Layer 11 of a small transformer language model trained on English Wikipedia (16 layers, counted from 0, width 64). Numbers have three digits each and are written without spaces.
Take only the direct path to the model's output, skipping the later layers: a vector added to the residual stream pushes a token's score in proportion to its dot product with that token's output vector.

Output vectors of the tokens that the questions are about. A number n stands for (n - 500) times 0.01.
"On": 490453519558423531594464609483503521510430468496452488458599529400519552544503381481501500439482395507494461496483588528408517535434601494453491556459545536488486484592459466425470498448518468
"±": 443505493587435613516483607542530427430442558554490544509513549489425561553515549554518450384406489500460413496601488583475532544527489426467493547607595517526603509522559495399559533312513492
"2": 288508737692105734691500997611420289393353631532392432531874599475665713772351339442285331195176237430179440540778590789253537713382675439573398802656714735366596325581441424320483559258729358
" |": 519504566507519490518460492533567560532541479565509514507459458402483550487566528581501477509590475602479523422605466509548535509424474506491466479526470494517473511465493431514501490506431480
"present": 512496565574428476548511548483462415571376498423415505550607528490483564543504436584436456505384526387517589494611509588502500611500640510548354607614531524509524520538537498442472411400502521
" wrote": 476492510514412590503503634568475452481330467516459425481561434460559571558402352505475450421401437446434524555564541492508510533496592531543565571525584573385514433495431487388470515441577456
"А": 450475604586435492537527558421411420459457516502509439496606523497533565572458427469505450434426470447436467542531541510462564527479580500552452599534551535449577517484478512396465476460581433
"ally": 597612618530389526519515637513452448420448490520481446444427507474594484543436431401408456533369411494486533603558616660548453532530564519578509644509541589613588525633526407392483386466500349
" debut": 477455585542412644618507651529443484401452532528487374518500474572602486572423427609480470497383504406382498465559554496504485548439568500595461580400491617456568422447429541374471491395559512
"fin": 492476532537464561492554553498556485534409448407564520596598499502662544510512387507512526475359410509498420448601530635492538536449545464514436606569532595505517508547452522431527410378480400
" Time": 484412533526422552548457452507529458445518456553502402517562499567522534557475449461479510405410463437474483538500529589428498589419494507507483548499519573447522437541439485430546460451535557
" children": 438445528533392550499489583522446423465455535531549540515574521510511567572403422444421436447382601500462499482594513495511580466474550493511500530556455605506612429446540477430606531437538444
"ꦸ": 334520681647168686682507839584442326390377598514391410594751590412624682693327389420320310235250250403236429552757559709285568676384606411585393756645721700354589361587426429367556552290671325
"com": 520492510531421552476524572533543492469544463481507459489620522524582477524480419542511555434506480451551389437446473554524505584491577537553509520555503450542503525466454543530534447456461460
"ations": 485452472546466439581399627619504415434525404472448411452542451529505610554489521551476426422318510546454445566493593606516505536536574503432487577461631623504521441443570372384482549503557355
"×": 510433502595418546488513636403547477431469545458432471614631568562576585524518524452545498517410490512449440579590481508436458573472481476505493547630610496443508350517527475439500472386510540
"ug": 452465557531435498553500568568447401497487661604448495553651488477496493524567446477547492359397440446500408507576489596515569616453500436469524575522452576433439457549529478427454460455548485
"″": 459460506599329574539549656530479391522465542515563530459689524424434556565559550476522359383394482415391580507540481516467485466466626534606542576637559481439614494449524391435460503452647399
"ꦂ": 344540684650158684669500883596447343387377609525401414589790586427643677696338370440318340242239256410222437559751558727295560675391633441567399761644725709372588353574419412349530544291680352
" received": 507476512525434558534508621549475468491410515484500458469513429452497524554405413536509411444397457462441482542531558481525535484486525548534522555511558533402540482440412518461491498438504509
"cc": 445436514537462567469570640483439494523508600576461501477603505463563516520413478449562532522450486442448492523610577489472533454461509525444530588601498496568542370465538474496539466417558430
" politician": 404499462530417595491503584571421357533429566513496483629543559447557576584364532514489403428492513413472476511533526534465542530538522474550467593541490553497595474479500470425515459427618444
" been": 491511617536406559529552678474397418480327544517494465474577480422512507558398388552373408428246569524358450477610567502522549442482528478472460586459576517411567472518390450391554545435502495
"Career": 456456538624481650519545652541461484511439438539442417528576442390533504571429322488495462436480498471447466519529604560437449673412529524464554557510450583487513492509533593504552458503525373
"]": 288508732692105734691500997611420289393353631532392432536873599475665713772351339442285331195177237430179440536778590789253537713382675439573398801656714735366596325581441424320483559259729358
"ize": 437521457522443439410540596581448445379488515542455487440592523355581526549462493607432449519395481434442581441581537578463495576498481540514456629434646589600551410566443423498441485492543358
" century": 498498502542471525538536676496502459500455504529435542573558573502571586579467376382402503421394429394417522578566565485323583515493441321482486583652511564484571476681447356414538465413480426
"Species": 382413542605454478423556734468483315429505476482400443523555508511532640572383413506368406304481420496403437470535553589402562616506530481520505594559538503422437325726386415511509606293505445
" him": 454483510504472533507480600524517450460370546563475481463567467492561485575461386467390488396401507527379546506503493495475570487482526558567413595495525549478597467525521469424574493506495458

Output weights of attention head 0. The head adds the sum of these rows, row i times number i of z. A number n stands for (n - 500) times 0.00082.
o0: 441523532082602540707482310203570436465633206529261608445454617694584734535613689581240418444732461236552625781449504610451456638539094688421300601623771430552602502592456485672478569156530852
o1: 320603409189628544566640627268351557400571266457394378565485489427421646468318528629661383494414489349411443594563741502347528441440362473411628500273430461535529494521252487494609387456504489
o2: 474443331336628441622415386473393359323336393566659535719493704483320504625501411532393458482708358642277726589244713439352442615289537458708453395237465222498460272441519282374541482388558761
o3: 273584498454513401533429459745435384418606374407268673545478539291484483706573501471423564550658333495519392521433484497349661478506369504357596586584612342575678496186312675296584481442458421
o4: 352514431221409770606380428122623430297447255667382518296470686373511428712650601683491443511461857481256535439365598558261560410556436714253379369186395518550790418392490532444669552357664673
o5: 637448392383564588436375815408466443279361500402655375582419404584611735695260703595609515771461655531601366033609531484583107498475841133616603366592097787507651542347694487589559482582409551
o6: 593692534529672536532648551494491305410711454310534652843443956429675391611375722210399405641905558744358403649689475400835426622399412344467392537538494132481459473349523517437423340226482461
o7: 582645431493750514696384294523454383475659338573564456598437550404316470504423529437451522486835226335373544736420471323409706557239237612639730552406590303495487308186312453433453349159429536
o8: 432374746315494370647484448484753597412400397698402598620605565569675313491809470380112565733442612445410684579386425466307440603550365557300171334655548591688574538689764315585696690483674583
o9: 504397584783581619635211513729752438499409582694551717200498651444469610584699573613417554428712547534578514118527207533321525754215518460595377281527396650526505575643740430537529491502459602
o10: 421767881499498438705424634788644590357711503611198602452641262632508164313656348444322581403454196315276528597257542424394511616430221783646274708456545577406671442346245392563566442254499658
o11: 560669169659734530337261399238628672433411397651830308409635200488518325723578333858511530329305498334331522484516411626441484781522473512534515533406258640401448456671586528564359610413550667
o12: 329240399750557307506588429355421698558451454466644414720560419531633523333646480614453331701166850548445258625656665426581540402377597375069587512768318559540485438590648604336564765872481395
o13: 224386441463595587374271458741427386490639522326596866851546672434396628587677665527369563393530300504687646377550467249292119478302549230555429414819345771706396633663911391656674615685556851
o14: 564417257485152285696575534583574743511497549414490535429579546667450386323482609522612642350565565535519425648660573692602544592456497585348492506630432393412522466487507604489565793554418466
o15: 238515629210532573556629550257621514514510432665584351111433650544523580612518613682458426417269621465462620542465744458403541535293440649424376254129452801519616487780427321480563534391612399
o16: 461654924443533710393659571629352388399716690470407452537278212491631627346385605448465371804382440323581187256498653380610373564468519650563470601337487669379538573204116556496433454399638725
o17: 650460253272647586149490411422385414696383396552722632510733748032367244277208256437326485414470429607402501583792417525576399622788617613620311596585448347354566642574483464706452420672669606
o18: 434743444595576573530553799675619484333541646368533510667563668454753406522415650402672518461584715723197479411525407461532444521642408193552565426263507415576585611451209534504632292500471558
o19: 197373361351370355644726653519402674330549318471414440658425667641387651641384526508693721383409575561363249848465648723328573553853510442367502631294426260469398424458364550609681530361465493
o20: 093208310586557654208431500654198425527586524495626587544417697346324530518463489531599542469214642481345448589506619422181453253298601574438507468640310547593665417462518380290432506495426237
o21: 357588332337625467311547467582491406522404402464422515346664594293483597667378262591673566382487257398334660499347679554336338505320384399801474278400437498479372506773384351520578329499570572
o22: 636398601709590466488466254457518502704388588507658357390653373211512438241621271524353175417543361418584691449376451349606721405464530628535640382636784603429383525660395607465239381670740386
o23: 315602642867727434644487498820483577662870418373407403578477408457309734318320429386682781520442243227700388675490564308431396375079268193257596613584609381535259476554548428576474283223333355
o24: 466307569124707656574451312233556245361609409667550573312103724477643602852414667938511325437418579646402557575476402458576665296260287429469719350403774524425594497456514425291384404435311446
o25: 468762572283249730026670639411397369390778860427468554505405473456611600683364643550727442643250648453624582288548460600470252328738590646797469551540732728548486658612562451380543352600470447
o26: 426623438380528720165445621582449297512456700410341521568590661421641500648468364390566409453516476673330635619549462411247460479785390580692422454373728483591606608588263446364591278488681619
o27: 256631293532222547058484664741727648533493548387496494384391347435512675503564536465534533371152460449560463366522572527518308590591654307483374419567495639393713708751624610452427447655403352
o28: 558550501734547472464419472411635461614236582644605501296506478209468474414628376544445395283512515704632764251609229606809512425567712387511536516544348584520456668678945608626411395674388220
o29: 646566399203186625460444483506631238361407624633384636173386419476404309775524537619432784756563884491352526401508448600453566401604248607388506418578637356303513385356351500382485432348523260
o30: 438494661425482426682885389289634510590522539401697441589300501520574568478673538446527200438191519575649524625585645478680607238593678502503525579342465803433571510612531633471523550666457385
o31: 555658649352234488541679595456177293516439520632404553196475291647607304382422434363294762650623298549265381479361639707702865422625584781933448462324477302367620335123315458622395717373614381

Each question shows a token from some text and the vector z that the head gathered there. A number n stands for (n - 500) times 0.0046.

" de": 381492543477516584469397535511541518541518526521446409562609559527369580466454444575558437492479
Pushed down most: " received"

"e": 364477527444490534472412517479478531580527576506474451534541554481441477490491479495488515492555
Pushed up most: " children"

"\n": 384473427488285444420566388436520454420377554413573371389496482515560761362506391499425466453550
Pushed up most: "ug"

"ttle": 583424610470631454638460639646460535443604524601377586642484590589397435684601615551628636388442
Pushed down most: " received"

"ic": 454517569383549482389393596394521514561488564551434488483478488552474393528534515510481546520624
Which two tokens does it push up most, strongest first? " been", " him"

" two": 394607451527670642446315615392423453749534582598500339574747705359281571549489399654368470603350
Which two tokens does it push up most, strongest first? "ations", " children"

"ade": 412643432520747717514331651389382458858548587635508327603781773283209573636433364633304458627280
Pushed up most: "ations"

"p": 480484473477489524404539496586563562499589412547586479491433590547532600496456509463452454458489
Pushed down most: "ally"

"al": 351556472424448551382387440401501483605469540505560424528481514535515545480566459595456462555537
Pushed up most: " been"

" The": 482457551491431497514480519470572553504583585458453464469546531534438556425464457551393465444552
Pushed down most: " been"

" had": 383467541459479398428462514383601406660382527589594425482244640475623442488532619568453454569512
Pushed up most: " been"

"li": 668368731360709239502567650666687459505363463589551468521250552554603245718461490315396718409631
Pushed up most: " him"

" ": 403540435451365456365391488269488557576522511447503449393555530554558674379613433610435374567457
Pushed up most: "fin"

" He": 462443518429460390494526481474486515568449500562474493482431611511576524458490540483543470512500
Pushed up most: "″"

"ction": 656688638533462291569678442149631486527270557557592533516792446498455590626343566372047472510594
Pushed up most: "Species"

"ance": 359467475514441423463434487553540499509540556571559377486472521544506710417498390615529427508464
Pushed up most: "ug"

"ism": 415495510342424572504412574596475451554398565649438303519512482483422686495335349524508476512435
Pushed up most: "ations"

" W": 424447493483484411500545508469573536501458490463453508484521580463532587436478454510555495503497
Which two tokens does it push up most, strongest first? "ug", "Career"

" or": 508540476467499591394456490516485545530559470624624394447502525527466579563450457520440426504526
Which two tokens does it push up most, strongest first? " debut", "ations"

" at": 467445505475440653502459536518491607464426566442457416485531455510387476498419435529489526472506
Pushed up most: "com"

"im": 275488674520523247501624479386568326638329527753585507394383657536832494649412346552358523702508
Pushed up most: " been"

"vo": 469484505487461444432534483453517510455510481533478474449479519500522575571567495488533486535554
Pushed up most: "ally"

" I": 506532523513534389420541534530548502497400460595486384522451490587588565609445500510479540492494
Pushed up most: " Time"

"E": 471418531453434608629554540522454618502422569425368443499464485474410529575373425457512582426462
Which two tokens does it push up most, strongest first? " |", "×"

"ci": 465437565508425403460573488495629527435426524468457363528556467546504641493402457454468472456510
Pushed down most: " children"

"day": 532502518591494347348522627583545447518476423603426307489508528713609748589323495570442538439437
Pushed up most: " century"

"b": 336473484487381420461474469517550477508538557539581385444453554544527777409487344591518426505469
Which two tokens does it push up most, strongest first? "ug", "Career"

"in": 491471434449349447557625404535395527385496458579564680373352597561633663411515472555604327534424
Pushed down most: " debut"

",": 345503550415413660382330497442476624506642520421443487493541449624431541293539461657517365479504
Pushed up most: "Career"

"ject": 610602657565462418568589625325740454460514509514610395573704453536334720383339542462123405415502
Pushed down most: "″"

"ing": 450524503465480626529460497445423588557533544468386474487484599561462538554498526591465503471395
Pushed up most: " century"

" po": 558431602474592310425600555633630533406436429636493399512358508621632477584456565421463546462510
Pushed down most: "fin"

"w": 556457492418485552583491569601481609558492568583412382552431507547488546561360421593505489551350
Pushed up most: " |"

" process": 287552426414315598393386381363455510632527525423610476568424495538558570394642493660482364593455
Pushed up most: "fin"

"ical": 508505505484440605411456424430363506485477545545537329351612470423456607534451406485407467505525
Pushed up most: "ations"

" would": 479436662527652352444530673603633572563395537567416346607462354548610254693318543386461618548574
Pushed up most: " him"

"s": 409628442522723700497333641401398461823550589623500333594761751312229571612441377635326465609298
Which two tokens does it push up most, strongest first? "ations", " children"

" \"": 387424497527395544470534453499549609466448502422525438502506414528462541493422444475564472474629
Which two tokens does it push up most, strongest first? "com", "ug"

"ru": 505439497523465303446575504593621502333466551485453557506508528579460606639579471485539623403551
Pushed down most: " children"

"put": 647427393451366434571591458547419541347520439577554615353435559497535627376569543520559349504467
Pushed up most: "present"